Layer 4 of a small transformer language model trained on English Wikipedia (8 layers, counted from 0, width 128).
A neuron's activation on a vector x is ReLU(weights . x + bias), where the dot is the dot product.
The model reads these tokens: " as the" " vict" "or." " In" " her" " \"" "J" "us" " in B" "ell" "o" "\"" " appearance" ", she" " s" "ear" "ches" " a" " police" " station"

The vector x that enters this layer's MLP at each token. A number n stands for (n - 500) times 0.014.
0 " as the": 468 425 484 534 474 537 591 394 518 529 551 541 555 475 445 481 634 549 518 499 544 530 513 556 533 426 502 436 522 576 439 458 478 442 404 515 447 499 484 499 449 422 623 490 577 511 436 552 465 479 516 487 554 550 482 406 578 622 536 556 524 548 480 196 537 466 428 500 450 498 414 428 418 496 567 396 484 497 32 528 467 558 499 443 513 341 580 545 508 512 549 474 482 515 669 551 473 555 669 468 514 519 461 514 445 496 495 561 519 552 494 449 499 494 486 467 556 489 572 550 494 473 602 509 417 508 485 412
1 " vict": 529 490 440 544 485 583 590 466 598 555 639 397 610 505 454 611 535 476 491 497 463 622 621 440 456 517 490 386 558 619 466 423 567 511 388 513 482 403 357 491 525 518 456 651 411 667 513 614 478 589 494 482 400 467 542 506 574 464 589 548 304 677 393 286 521 379 451 442 403 425 597 536 506 564 514 371 416 550 128 444 527 468 526 494 572 461 577 509 515 549 447 491 654 490 507 492 478 391 532 437 519 552 573 580 568 572 538 584 437 618 447 568 468 564 439 478 552 600 452 586 544 467 432 421 510 560 377 388
2 "or.": 524 446 399 584 488 725 544 496 528 576 571 556 521 627 406 548 594 560 506 508 617 542 581 448 473 498 487 420 527 449 473 542 434 473 503 645 408 376 447 552 623 562 402 494 501 532 520 606 507 583 473 489 465 461 519 486 548 556 445 458 601 617 475 80 522 530 527 486 432 557 509 652 494 449 497 512 616 552 97 496 528 381 420 412 441 403 484 531 515 569 447 433 466 445 504 507 485 579 595 549 495 504 372 472 466 406 476 478 450 552 528 569 440 520 525 448 549 413 495 588 524 492 736 502 375 526 518 501
3 " In": 432 461 561 466 444 654 509 520 567 635 510 440 468 576 470 515 592 473 561 472 461 636 560 285 539 549 521 515 546 507 414 366 673 563 655 679 433 569 504 565 536 417 364 556 697 499 526 451 559 462 550 444 517 443 465 473 542 515 496 519 526 437 448 262 417 468 395 480 465 551 486 551 479 453 525 585 542 636 53 554 501 536 469 443 436 412 500 473 572 449 509 513 501 404 460 510 481 468 686 447 472 512 370 483 477 494 500 567 520 538 419 382 407 524 461 524 546 474 433 545 600 470 479 431 534 499 506 477
4 " her": 441 490 425 469 445 650 486 383 535 557 504 494 497 579 527 575 479 468 579 463 537 666 463 488 489 510 444 470 516 486 422 433 472 525 450 468 528 580 550 377 408 533 497 472 475 453 510 478 593 555 544 433 587 572 492 482 558 472 519 528 564 466 335 122 475 504 467 425 602 485 439 643 500 556 586 427 606 624 95 558 625 482 447 466 513 373 510 455 604 488 468 372 535 514 522 510 501 460 646 440 435 552 432 547 457 635 599 538 602 518 476 539 455 569 518 543 548 453 536 471 505 416 525 406 544 396 511 215
5 " \"": 471 433 508 465 492 712 487 445 493 631 493 402 436 456 421 630 531 540 502 530 606 566 537 192 495 545 524 493 591 450 564 488 535 402 498 648 506 570 402 437 612 515 543 487 460 449 505 710 581 568 482 563 431 496 436 546 508 490 483 516 416 515 382 262 599 397 430 551 503 441 491 425 470 515 509 379 474 578 96 579 691 550 370 436 561 432 509 510 541 462 478 456 453 508 485 538 523 407 665 474 515 543 450 539 519 533 628 595 498 375 437 570 376 598 532 516 547 442 479 433 477 523 525 458 517 469 574 470
6 "J": 432 453 530 488 527 591 502 378 572 643 499 478 473 500 303 502 577 408 370 571 555 588 522 279 463 486 464 519 452 399 545 468 586 525 531 669 386 518 500 488 595 638 597 632 360 470 574 436 426 502 527 483 447 442 560 581 428 464 515 601 502 572 431 398 562 491 469 458 449 486 575 562 386 438 594 386 530 480 101 433 486 667 478 489 654 281 556 476 519 545 522 408 551 438 595 540 552 409 592 483 509 514 524 540 503 547 599 422 502 429 451 541 327 655 474 512 549 592 514 587 526 508 344 457 505 488 472 442
7 "us": 383 441 545 576 480 661 515 532 577 553 541 404 503 499 342 516 494 554 466 534 422 484 346 378 450 473 529 592 414 402 496 433 434 432 428 602 491 507 549 551 543 510 489 485 406 510 539 427 484 560 550 478 526 467 526 552 475 469 433 406 518 473 321 365 407 517 555 406 273 440 532 551 447 391 402 447 479 582 80 476 475 530 563 420 514 391 543 452 554 558 476 503 578 518 498 567 500 441 592 571 405 567 521 536 514 656 627 480 490 411 468 550 528 586 503 448 553 545 459 503 554 557 791 463 440 448 500 477
8 " in B": 441 442 417 534 562 579 468 453 529 493 491 406 451 479 449 535 502 468 575 526 615 409 479 278 578 456 433 294 529 522 456 492 430 497 573 669 450 609 530 503 516 364 397 642 378 503 503 521 554 522 493 498 534 601 553 495 432 489 508 538 373 521 424 319 455 604 405 397 535 419 510 457 486 545 478 471 578 590 109 466 455 430 450 514 667 238 636 481 497 515 460 552 596 438 553 410 427 555 713 463 477 576 413 584 417 534 489 489 611 500 419 453 436 508 439 527 548 451 564 430 490 387 518 495 586 475 485 328
9 "ell": 448 532 487 702 518 560 468 473 568 459 539 421 514 499 443 691 491 627 429 458 622 598 589 423 476 557 574 549 486 487 549 529 585 486 442 555 410 483 458 469 508 508 390 653 344 545 453 559 490 390 671 457 481 401 638 495 462 390 499 521 455 490 366 398 496 532 632 421 399 411 516 597 536 444 432 426 536 524 71 448 460 529 397 517 571 548 625 402 484 407 524 526 447 511 373 526 530 411 458 436 563 544 578 599 424 577 615 450 616 438 487 456 496 597 428 488 544 497 513 504 503 552 608 520 551 540 540 414
10 "o": 472 438 499 555 535 575 450 570 611 471 586 296 431 504 395 522 507 461 432 619 590 550 444 502 493 462 573 400 437 471 489 601 486 471 534 573 514 507 580 527 499 526 412 531 271 518 452 422 541 481 563 542 594 469 520 496 498 545 462 398 436 471 330 304 473 497 367 346 506 498 496 683 561 467 475 583 434 489 67 561 494 433 360 462 526 417 492 483 406 499 501 467 446 524 429 440 494 528 465 579 469 520 476 453 504 501 585 532 589 330 490 457 454 493 518 435 544 534 526 459 393 438 749 508 503 463 551 309
11 "\"": 448 495 546 446 395 596 482 457 531 589 528 313 461 516 375 543 522 517 559 454 550 495 665 235 440 583 453 463 458 551 413 593 573 419 541 485 493 570 455 489 452 440 533 534 438 437 402 576 546 485 466 614 454 427 512 490 488 604 575 431 453 435 451 169 630 506 373 457 339 523 541 641 453 475 544 488 533 432 46 499 534 588 373 467 487 410 459 477 522 423 490 551 378 478 484 515 503 381 483 616 595 493 509 451 438 478 602 532 477 470 454 481 396 444 537 468 538 397 526 432 417 490 524 494 494 514 480 527
12 " appearance": 455 478 544 435 466 340 557 614 493 767 505 492 548 525 419 555 608 427 626 495 436 560 521 324 472 482 465 454 425 567 352 556 604 475 474 442 460 457 462 553 487 531 448 592 618 513 451 525 544 562 594 579 479 450 434 494 457 517 600 480 484 438 448 141 516 460 417 625 354 544 500 617 509 471 501 482 445 622 47 508 536 365 434 450 540 461 535 533 535 434 457 536 477 467 502 454 548 589 595 516 548 394 486 492 504 600 580 519 425 539 534 544 426 527 564 505 538 503 486 465 454 528 495 497 484 617 452 347
13 ", she": 451 468 457 507 429 493 505 455 442 681 549 531 532 610 473 541 576 530 582 498 528 607 644 305 527 512 506 351 485 533 442 540 565 544 514 494 442 519 547 538 483 581 515 597 401 504 489 456 621 541 539 466 538 480 443 459 523 476 646 449 542 484 563 109 422 514 349 487 478 452 526 592 463 541 592 527 505 613 61 522 589 467 477 450 619 459 418 526 556 559 482 404 420 461 534 604 574 469 734 498 475 468 477 471 536 561 543 445 535 485 513 557 429 524 618 487 537 494 520 432 414 389 589 369 476 555 576 474
14 " s": 494 466 497 528 453 611 536 578 513 540 565 458 448 366 506 487 568 392 615 397 530 477 507 300 413 543 482 272 467 547 444 483 503 436 453 716 516 504 395 600 445 606 474 635 432 580 529 423 466 480 475 566 541 374 483 403 452 486 608 476 478 533 492 372 503 538 440 486 498 413 438 487 493 427 571 458 534 605 97 526 658 443 538 525 610 354 568 454 624 467 437 440 647 406 378 404 481 495 709 483 428 420 584 559 481 574 493 597 626 402 498 482 397 461 522 654 538 459 346 533 510 535 499 485 437 613 535 454
15 "ear": 529 486 438 535 603 500 495 528 391 753 579 357 537 446 473 583 633 450 559 561 435 642 494 475 462 518 503 516 507 437 487 425 552 489 386 499 422 526 574 493 382 504 494 782 403 537 491 576 622 556 533 542 490 470 594 505 415 466 583 405 653 573 415 235 475 447 554 521 513 405 427 722 569 436 455 431 564 600 115 575 606 457 560 563 489 532 571 484 579 410 508 344 496 547 506 678 406 451 712 453 559 330 489 427 524 584 474 543 456 542 553 511 349 547 473 467 534 474 548 440 460 446 517 402 549 489 482 609
16 "ches": 512 478 479 442 522 384 641 552 475 575 601 374 524 479 465 525 570 320 550 363 489 546 478 444 540 514 563 289 373 435 443 549 572 480 462 487 462 517 459 527 499 575 357 490 447 512 474 488 594 472 490 549 487 459 464 445 495 466 655 453 398 597 540 142 548 565 514 552 392 418 473 624 626 483 529 468 547 514 125 496 507 385 329 454 509 458 418 579 537 490 493 524 531 483 526 559 444 638 519 516 549 400 478 523 574 567 575 439 439 608 496 589 483 562 560 560 549 449 425 531 571 530 674 462 443 687 596 361
17 " a": 499 484 557 418 445 526 409 547 498 545 500 353 521 474 497 520 497 415 590 394 559 606 616 245 541 403 513 479 525 525 497 496 605 574 474 473 456 565 459 565 366 510 505 435 548 560 499 443 600 620 544 482 536 509 520 438 537 552 580 404 503 474 427 61 554 477 433 516 627 474 465 585 490 605 582 438 399 630 69 533 589 427 467 504 593 517 551 507 532 464 388 504 443 519 508 524 439 429 695 540 634 458 460 488 567 647 462 506 527 452 514 497 400 475 474 552 532 528 479 574 524 431 528 415 611 501 536 361
18 " police": 461 515 506 452 494 490 536 470 546 500 584 472 452 484 478 584 560 514 527 477 668 505 446 445 501 473 576 396 444 586 364 468 383 491 483 464 391 446 528 407 420 623 429 575 490 572 448 568 510 561 527 521 313 577 504 481 449 412 568 375 506 618 384 142 536 481 521 444 567 483 470 647 362 449 668 462 392 546 86 505 518 508 444 520 538 614 500 469 529 568 416 457 535 330 587 352 511 459 661 512 456 480 583 440 543 535 553 582 438 632 496 582 434 642 535 508 533 351 474 456 463 509 543 426 493 568 535 345
19 " station": 367 468 565 474 513 476 534 432 454 569 563 458 451 479 365 555 586 496 454 500 605 537 562 514 537 431 574 361 530 603 483 592 565 473 563 406 424 397 582 547 533 554 492 715 555 480 364 601 487 562 449 546 477 488 527 466 405 512 645 371 463 427 432 175 533 545 529 466 408 537 566 649 415 492 552 445 502 559 121 409 468 442 489 404 701 515 444 425 452 458 435 521 400 364 634 413 548 519 604 542 546 438 584 522 525 504 472 536 473 513 559 444 354 632 493 507 538 341 517 477 453 528 632 421 458 676 529 336

Each question shows the input weights of one neuron of the MLP. A number n stands for (n - 500) times 0.0012.

n34 (bias 0.026): 566 450 495 493 509 419 470 484 591 322 450 600 534 530 542 453 420 428 549 521 457 325 447 457 375 395 484 383 545 489 457 539 392 505 568 605 531 538 567 466 502 511 676 495 575 518 542 507 399 522 343 466 539 383 523 547 507 477 593 591 491 402 477 604 556 537 449 498 675 546 552 355 507 641 567 627 521 555 577 409 441 441 461 395 577 457 482 480 577 447 502 642 448 409 553 565 460 682 438 390 537 345 426 522 474 440 496 335 472 428 495 435 546 544 470 555 528 502 439 552 586 434 323 452 543 590 528 562
Which token does this neuron like most? 8 " in B"

n464 (bias -0.112): 478 450 576 460 432 410 616 468 628 445 406 497 446 497 594 362 465 525 455 561 279 498 402 542 560 528 493 569 495 676 422 552 522 621 533 383 512 533 467 383 579 551 517 456 566 502 457 533 493 500 540 646 568 542 398 541 495 532 528 485 589 470 588 490 368 598 604 633 473 537 379 495 432 682 406 442 548 530 542 386 636 478 537 423 406 537 525 502 463 473 467 551 400 512 512 618 560 571 464 440 370 429 535 666 471 389 481 595 292 606 633 705 472 497 440 515 578 394 607 382 528 550 450 560 394 319 382 587
Which token does this neuron like most? 12 " appearance"

n3 (bias -0.046): 564 535 558 398 480 380 502 465 511 487 410 540 430 381 626 457 376 555 383 525 445 550 486 600 583 484 493 391 441 434 533 644 374 437 507 418 424 589 638 619 592 528 574 563 590 521 455 645 613 509 478 550 464 496 436 487 566 387 599 540 358 380 420 464 513 549 543 495 526 623 419 496 393 521 534 627 421 569 549 437 394 441 467 374 519 504 460 545 364 522 447 523 435 546 400 605 610 608 397 542 484 470 469 555 502 552 545 468 450 452 516 630 518 493 533 604 483 500 455 423 397 487 406 414 515 447 628 513
Which token does this neuron like most? 19 " station"

n278 (bias 0.005): 600 426 393 396 500 260 461 430 470 452 525 723 500 573 511 484 447 478 350 628 464 462 438 555 464 582 397 473 660 336 385 486 305 472 571 433 383 451 567 450 446 394 473 346 571 393 551 592 422 672 589 242 539 411 308 495 544 494 432 550 679 395 340 538 559 410 578 551 580 411 365 579 517 489 635 399 537 586 606 404 577 492 482 444 299 505 492 623 550 603 457 500 547 467 402 574 565 500 549 525 560 565 615 552 503 489 446 500 468 563 567 418 394 288 458 651 395 363 506 406 402 503 438 408 497 463 526 489
On which token does it fire most, and how strongly? 4 " her", at about 1

n45 (bias -0.108): 395 485 528 523 521 431 620 548 457 491 525 461 466 438 521 580 494 601 512 388 428 471 392 491 489 607 587 615 468 409 487 509 436 385 479 518 517 437 482 605 486 654 544 462 507 618 432 562 546 520 509 520 583 441 361 518 495 509 498 545 518 447 514 610 493 571 489 395 505 525 419 532 500 443 489 498 431 400 528 567 391 554 521 402 452 705 443 390 480 607 616 516 375 502 386 496 584 630 385 591 370 426 581 414 587 431 538 514 509 498 502 514 718 574 629 406 508 403 435 516 744 427 541 543 393 552 538 447
Its two highest activations, in order, are on tokens 7 "us", 16 "ches"

n199 (bias -0.051): 545 495 480 478 496 472 515 584 396 498 491 552 355 507 454 535 524 580 456 439 430 490 442 482 517 515 659 453 651 466 530 593 446 385 419 513 588 374 513 590 607 477 484 422 585 387 541 500 577 468 451 575 437 534 418 517 333 607 454 568 574 507 504 498 563 602 477 535 598 541 509 420 517 502 642 480 535 470 609 535 535 434 454 577 350 418 434 543 419 380 436 524 454 513 485 527 667 568 490 481 520 580 554 471 410 496 487 544 527 470 370 517 457 432 630 423 417 394 546 532 580 585 561 545 308 484 496 571
Its two highest activations, in order, are on tokens 2 "or.", 5 " \""

n23 (bias -0.074): 502 479 500 361 618 446 526 752 461 448 377 540 544 476 576 425 469 378 552 569 500 283 487 500 514 586 526 647 579 479 445 516 446 446 469 369 527 529 389 579 417 534 540 535 676 504 531 500 507 394 481 343 542 568 537 368 493 512 467 586 539 400 344 452 498 512 432 589 437 526 479 415 469 563 580 479 493 507 552 616 536 465 548 563 473 669 572 601 433 498 597 419 479 616 542 486 623 719 443 554 386 539 538 441 453 502 477 384 457 528 476 431 434 490 467 552 496 541 648 493 552 579 485 428 405 567 611 523
Which token does this neuron like most? 12 " appearance"

n16 (bias 0.004): 616 426 611 455 582 289 576 656 598 472 576 470 547 455 500 553 390 515 618 303 424 413 458 588 570 553 463 590 517 404 510 498 483 360 576 399 455 472 418 438 452 517 507 388 611 389 488 535 639 541 611 519 550 495 602 420 443 465 452 574 429 530 520 476 392 520 490 510 525 562 480 433 602 493 690 620 588 399 564 472 474 505 396 562 433 408 443 483 394 359 414 664 536 618 401 544 524 624 368 537 397 464 455 513 446 546 450 500 431 466 450 475 567 437 625 361 364 461 340 576 470 655 568 493 389 450 546 534
On which token does it fire most, and how strongly? 16 "ches", at about 1.6

n41 (bias -0.045): 599 391 454 540 486 546 350 494 455 492 474 568 472 464 510 515 558 451 442 567 391 442 457 558 508 637 407 523 529 551 469 510 407 466 687 540 606 547 538 563 498 490 565 420 500 485 473 598 522 553 476 459 574 458 436 461 419 650 606 484 469 429 536 523 599 458 375 549 596 555 472 408 416 498 492 578 450 458 523 544 479 380 600 583 556 444 498 404 518 504 525 486 479 500 500 529 571 542 498 423 542 438 402 409 466 515 446 574 375 439 360 480 430 399 436 637 450 508 476 410 526 490 429 579 496 456 541 465
On which three tokens does it fire most, strongest first? 8 " in B", 14 " s", 5 " \""

n248 (bias 0.082): 511 475 383 634 507 438 452 606 427 524 592 530 584 533 544 574 382 564 526 484 529 460 444 478 528 551 445 600 596 408 407 442 341 540 542 436 456 633 630 610 395 653 498 434 547 410 449 562 436 532 619 558 479 433 447 354 573 564 505 559 648 566 519 547 556 435 558 545 386 550 491 414 495 451 469 284 614 445 567 465 354 484 688 594 401 576 578 436 532 509 542 472 434 534 486 577 605 488 440 472 505 574 488 510 443 614 451 557 476 486 514 477 634 584 509 560 538 482 425 568 451 451 571 596 493 524 381 636
Which token does this neuron like most? 7 "us"

n251 (bias -0.055): 438 485 659 516 596 436 513 591 395 396 412 574 511 424 554 371 441 439 594 459 411 442 472 492 480 502 491 422 581 401 326 458 504 323 516 392 528 589 433 487 509 610 572 426 496 445 519 498 562 565 379 453 565 498 462 345 454 482 563 502 515 484 487 387 588 603 549 493 410 582 478 482 575 421 530 522 630 624 537 498 496 480 539 485 384 530 570 423 463 527 568 417 311 524 485 509 612 552 451 538 541 429 487 484 508 399 496 333 420 566 529 538 462 460 614 467 508 306 471 579 545 417 521 537 416 462 452 603
Which token does this neuron like most? 16 "ches"

n483 (bias 0.021): 514 479 483 514 702 409 326 451 539 502 604 431 475 542 422 434 571 548 592 462 537 530 427 526 448 649 644 489 472 616 534 425 435 724 543 460 442 457 580 593 334 657 529 445 626 587 471 488 519 470 491 450 573 535 537 500 412 670 427 433 523 502 538 556 505 467 446 557 641 521 363 509 568 489 561 406 618 507 564 547 529 424 478 365 478 648 498 469 479 411 625 611 541 509 397 511 516 505 511 577 681 441 542 476 406 545 384 449 507 412 486 517 477 419 415 341 451 495 562 486 439 370 498 558 523 496 577 489
Which token does this neuron like most? 17 " a"

n150 (bias 0.018): 543 478 419 494 556 481 527 502 543 500 455 567 494 485 398 474 420 516 540 525 589 452 430 583 529 542 514 498 468 332 508 588 560 436 500 523 506 568 448 520 665 610 529 516 452 378 315 527 570 444 504 408 537 629 549 508 404 506 369 486 520 389 643 516 569 566 579 555 689 570 518 512 519 532 486 386 554 350 483 527 447 480 463 529 502 554 482 549 461 502 465 417 397 500 356 506 592 554 490 455 441 492 481 468 375 354 434 492 407 504 527 519 483 567 521 428 399 595 489 608 568 482 517 547 573 510 483 498
Its two highest activations, in order, are on tokens 2 "or.", 10 "o"

n452 (bias -0.077): 452 473 465 476 430 419 476 396 651 454 471 622 545 405 554 380 528 703 448 478 476 510 483 487 640 525 535 579 450 452 521 398 613 451 497 511 605 723 586 286 535 537 544 516 489 495 564 619 452 432 481 497 489 508 492 526 580 505 505 580 664 541 665 552 571 643 567 346 630 423 441 468 616 461 565 573 337 551 541 571 497 537 638 307 497 707 684 314 678 513 487 593 400 529 479 511 599 478 425 484 549 492 416 539 372 388 490 232 594 423 454 451 489 448 427 570 488 674 409 542 459 554 460 519 468 592 475 619
Which token does this neuron like most? 9 "ell"

n10 (bias -0.175): 424 427 447 623 404 541 562 268 565 487 459 541 470 555 514 481 474 694 544 436 422 471 444 564 533 567 497 624 495 375 564 549 429 522 534 475 599 497 505 655 361 473 484 511 600 586 382 445 549 468 459 455 415 511 533 521 473 443 575 440 398 606 662 471 489 506 326 234 630 524 457 429 579 529 582 572 580 604 544 550 490 665 485 437 452 505 364 516 411 489 592 597 361 419 429 610 497 620 431 584 419 577 594 480 281 442 397 356 297 511 451 464 481 320 555 604 483 661 587 387 662 421 595 405 484 497 604 714
Which token does this neuron like most? 13 ", she"

n404 (bias -0.031): 505 436 570 375 529 352 438 505 521 461 611 514 467 442 604 493 507 411 541 378 404 395 523 623 430 602 529 530 458 310 442 479 505 490 444 355 400 507 572 424 582 526 566 484 585 393 441 392 502 621 628 495 570 524 383 472 547 417 507 479 589 359 522 571 326 690 581 576 446 550 474 531 450 489 364 464 459 571 524 473 505 483 502 562 570 505 557 433 448 500 498 536 528 417 388 643 558 607 463 438 403 474 365 681 548 389 539 463 377 427 507 452 579 478 603 626 494 500 615 491 356 449 551 291 495 514 552 521
Which token does this neuron like most? 16 "ches"

n200 (bias -0.043): 534 557 520 611 608 556 447 524 560 467 619 564 553 542 522 545 530 579 530 425 466 514 502 651 608 609 600 570 560 483 541 549 353 465 575 283 427 430 561 510 488 536 549 425 567 442 458 662 620 483 590 474 621 603 561 381 537 407 517 532 389 393 470 514 349 446 446 495 391 554 381 500 549 448 493 443 619 627 585 416 423 643 429 371 434 541 507 403 578 417 599 520 464 464 339 490 652 627 410 346 517 467 431 482 535 491 502 530 487 430 438 758 510 445 564 542 444 423 550 548 431 441 490 634 524 453 608 446
Its two highest activations, in order, are on tokens 9 "ell", 4 " her"

n20 (bias -0.101): 529 483 525 550 507 520 438 415 464 558 520 523 436 600 475 426 385 736 500 363 575 502 404 460 498 598 446 504 458 422 584 594 435 489 431 509 584 590 448 415 523 504 676 432 637 281 597 527 570 555 464 561 437 482 448 469 469 542 527 502 504 445 543 541 480 423 552 544 558 589 484 378 635 483 513 507 559 469 563 630 580 573 473 518 362 463 391 528 400 538 614 489 438 449 374 571 552 486 515 540 612 447 604 563 419 356 385 456 498 460 421 598 403 541 568 437 498 482 656 487 552 506 462 437 431 453 470 546
Its two highest activations, in order, are on tokens 5 " \"", 11 "\""

n65 (bias -0.149): 550 409 505 574 493 407 434 547 589 446 434 536 392 373 522 525 604 603 469 614 444 481 436 482 536 546 514 600 521 538 458 543 462 318 573 533 579 607 521 370 488 562 518 542 534 416 520 481 590 498 500 468 455 609 426 525 623 382 646 561 498 640 471 537 469 672 459 517 469 564 498 395 393 600 539 567 425 659 550 522 525 469 536 562 624 456 427 477 575 438 500 580 600 615 450 656 449 589 557 410 531 556 428 634 516 316 525 395 544 455 419 539 481 356 400 616 392 596 461 545 378 518 269 526 453 534 529 567
Which token does this neuron like most? 8 " in B"

n216 (bias -0.086): 627 493 425 619 509 447 435 563 548 561 439 691 458 444 532 479 504 375 521 675 431 529 447 556 466 565 481 477 544 433 550 424 466 470 500 422 587 639 568 403 414 492 595 485 470 472 457 515 553 544 567 496 394 479 481 463 576 553 641 546 460 491 440 525 431 447 418 543 609 584 664 381 466 539 625 498 519 504 508 597 510 555 633 542 471 496 578 563 597 549 624 455 521 557 500 479 644 487 437 500 517 434 519 566 504 457 457 459 402 479 549 483 491 579 449 519 652 496 498 429 447 410 392 567 519 358 574 482
On which token does it fire most, and how strongly? 4 " her", at about 0.54

n407 (bias -0.033): 574 474 604 446 461 459 533 471 352 667 457 535 439 266 533 564 461 435 531 408 456 352 471 454 467 504 537 607 539 427 418 523 496 461 515 424 520 546 409 520 544 528 459 435 492 496 386 615 525 387 443 574 595 555 512 528 537 424 622 520 427 498 467 557 369 382 516 565 522 561 441 477 504 520 506 430 537 478 516 494 531 435 500 662 459 562 563 368 504 615 441 404 403 512 410 458 526 606 530 471 577 408 438 487 508 532 403 494 449 490 486 452 545 423 622 539 473 556 477 506 519 522 489 412 408 439 468 546
On which three tokens does it fire most, strongest first? 12 " appearance", 15 "ear", 14 " s"

n252 (bias -0.044): 479 555 547 418 617 479 368 428 384 437 435 460 421 483 590 579 520 408 625 357 477 345 471 557 603 536 370 551 389 630 518 495 341 561 433 358 475 514 667 423 538 489 603 380 533 502 540 495 477 564 595 568 599 502 619 480 516 635 406 410 479 443 547 550 590 566 432 431 523 600 488 422 423 509 495 415 543 416 532 566 346 556 452 488 415 404 458 419 523 467 509 545 417 488 528 555 341 598 518 530 505 422 521 478 504 430 500 565 524 560 516 400 587 588 514 481 404 500 720 456 533 547 475 554 484 364 324 505
On which token does it fire most, and how strongly? 0 " as the", at about 0.68

n157 (bias -0.075): 465 358 442 564 471 481 533 379 699 466 311 476 366 402 498 583 529 519 370 570 505 322 385 487 646 572 540 528 570 396 554 479 531 399 478 519 459 619 440 557 611 558 507 509 498 446 489 479 630 351 427 447 483 476 519 567 528 498 490 467 449 541 478 530 437 579 482 461 528 585 359 388 414 502 468 318 570 498 529 514 427 538 467 637 577 528 585 358 542 680 418 608 423 500 434 558 433 565 514 488 428 525 318 579 552 461 539 520 556 395 419 570 495 348 438 422 564 563 449 568 512 541 379 561 526 518 417 576
On which three tokens does it fire most, strongest first? 8 " in B", 6 "J", 5 " \""

n73 (bias -0.182): 578 465 479 355 511 482 425 665 347 558 443 513 635 376 404 503 254 438 696 399 309 485 523 439 384 481 398 469 482 547 549 463 419 487 377 474 452 473 468 505 311 620 598 559 572 573 601 416 461 500 469 421 595 487 542 510 630 557 553 464 420 455 563 535 543 405 389 618 645 484 578 347 366 568 536 413 582 524 570 564 618 477 566 610 309 554 643 324 516 589 480 585 425 617 419 636 503 599 424 479 543 546 468 363 430 480 370 478 416 518 450 569 545 495 281 442 511 549 513 541 547 450 467 479 479 455 530 454
On which token does it fire most, and how strongly? 17 " a", at about 1.4

n349 (bias -0.274): 540 473 516 632 546 401 473 588 489 370 420 589 418 433 486 531 594 742 516 429 592 349 469 558 435 421 484 421 537 383 434 535 407 576 631 567 464 511 530 505 486 633 638 339 459 490 415 653 524 484 242 474 599 543 455 443 660 556 541 487 613 625 637 492 562 540 353 333 405 628 519 551 495 459 505 470 551 457 565 465 661 529 503 545 419 469 447 485 436 540 687 676 311 460 511 532 575 568 453 505 429 612 551 508 559 324 311 409 506 458 505 538 548 476 575 570 458 395 396 643 500 539 492 561 389 464 409 635
On which token does it fire most, and how strongly? 2 "or.", at about 1.5

n363 (bias -0.032): 549 451 648 432 554 363 504 392 467 438 600 548 544 468 557 428 479 527 486 447 624 511 430 527 484 479 368 440 409 594 423 428 444 412 500 504 459 435 394 370 411 546 463 378 443 519 506 590 612 441 391 553 459 498 570 504 464 614 470 589 518 687 425 507 441 613 402 569 504 560 491 482 610 541 546 414 425 457 541 546 395 513 525 547 364 539 607 468 511 464 504 530 504 415 424 564 615 511 430 520 502 478 541 687 509 463 500 407 516 604 430 712 568 459 561 574 445 522 619 522 457 517 540 504 304 494 477 650
Which token does this neuron like most? 16 "ches"

n388 (bias 0.006): 512 500 555 606 562 409 568 439 502 420 549 582 597 381 550 471 404 648 371 503 568 524 456 479 646 555 512 522 498 510 490 419 434 354 518 480 589 323 557 424 415 553 455 619 562 570 620 604 380 459 485 419 505 505 527 428 554 559 597 619 580 518 621 571 463 557 514 671 437 422 488 465 409 684 617 448 620 522 575 303 531 439 512 507 426 692 524 405 507 534 476 562 394 612 517 493 474 563 529 395 635 445 376 559 434 548 483 551 541 415 522 702 473 547 540 402 558 473 467 721 594 599 477 522 415 481 467 526
Its two highest activations, in order, are on tokens 9 "ell", 0 " as the"

n207 (bias -0.098): 454 464 502 551 442 473 587 485 351 447 288 512 416 397 522 568 509 593 603 512 510 413 450 489 598 621 435 586 536 382 388 648 524 454 520 360 563 627 437 478 567 587 553 507 473 384 526 471 546 638 644 439 537 575 362 413 645 483 476 399 514 389 500 521 470 637 491 552 567 572 330 520 490 393 474 454 439 565 529 488 618 596 505 599 444 590 517 344 546 406 544 618 455 397 580 462 573 547 505 512 409 410 529 364 525 493 521 480 498 359 422 571 478 343 585 493 386 550 502 423 327 516 462 650 466 523 498 570
On which three tokens does it fire most, strongest first? 11 "\"", 12 " appearance", 5 " \""

n148 (bias -0.019): 531 480 395 482 531 421 408 395 352 532 566 491 476 498 513 468 531 506 473 590 450 569 502 475 504 496 522 442 474 491 569 456 390 489 549 504 574 464 621 588 525 609 628 468 424 401 451 500 474 382 415 461 524 551 599 541 421 564 473 544 500 513 531 611 589 664 396 556 637 601 476 617 529 591 573 491 487 364 522 424 395 696 329 511 491 464 537 549 439 601 565 335 446 572 608 599 526 552 415 504 448 511 518 489 561 538 519 484 430 472 394 478 591 511 478 401 446 498 471 483 651 462 425 577 352 578 534 564
On which token does it fire most, and how strongly? 6 "J", at about 1.6

n137 (bias -0.083): 636 508 393 575 649 471 426 369 424 328 431 544 524 461 597 423 539 474 563 510 552 292 539 570 399 546 424 420 469 641 455 426 543 444 679 350 431 448 476 471 522 446 489 491 522 564 445 493 536 441 583 600 457 522 589 498 703 340 394 526 460 673 428 502 519 613 611 444 538 476 547 488 577 525 586 488 512 562 536 456 619 509 520 419 488 649 433 509 455 486 592 420 556 474 612 531 493 466 426 548 510 430 401 615 564 467 481 453 436 427 408 544 613 393 490 562 592 651 436 533 534 523 515 462 545 328 446 618
Which token does this neuron like most? 1 " vict"

n469 (bias 0.080): 436 372 605 590 636 429 482 511 527 417 404 458 339 530 451 529 348 570 403 638 383 545 356 595 523 465 605 541 489 413 500 532 505 491 486 386 428 512 562 468 498 493 531 529 458 612 518 525 427 455 548 411 514 626 500 542 518 537 472 543 448 491 495 586 542 463 551 432 473 543 425 493 337 496 536 581 530 466 549 556 520 550 455 473 486 417 644 445 366 548 537 498 455 416 440 568 493 486 396 470 428 598 412 758 452 533 596 469 538 385 463 486 468 486 341 342 570 520 512 647 546 489 471 571 329 426 424 547
Its two highest activations, in order, are on tokens 7 "us", 9 "ell"

n366 (bias -0.119): 603 474 590 461 524 413 538 522 424 412 534 610 512 493 573 477 459 424 588 434 524 453 325 527 459 581 462 495 524 498 479 341 495 561 564 637 442 579 449 428 309 554 459 438 554 465 530 444 644 571 560 516 500 563 570 455 577 428 609 431 548 559 461 509 490 510 565 562 624 538 285 422 519 689 484 471 598 538 518 595 583 414 403 639 452 566 493 544 359 551 609 302 550 543 445 576 472 520 477 555 561 653 277 525 454 551 374 584 572 364 502 414 493 556 532 620 508 607 589 588 544 465 398 483 524 406 448 533
On which three tokens does it fire most, strongest first? 4 " her", 17 " a", 15 "ear"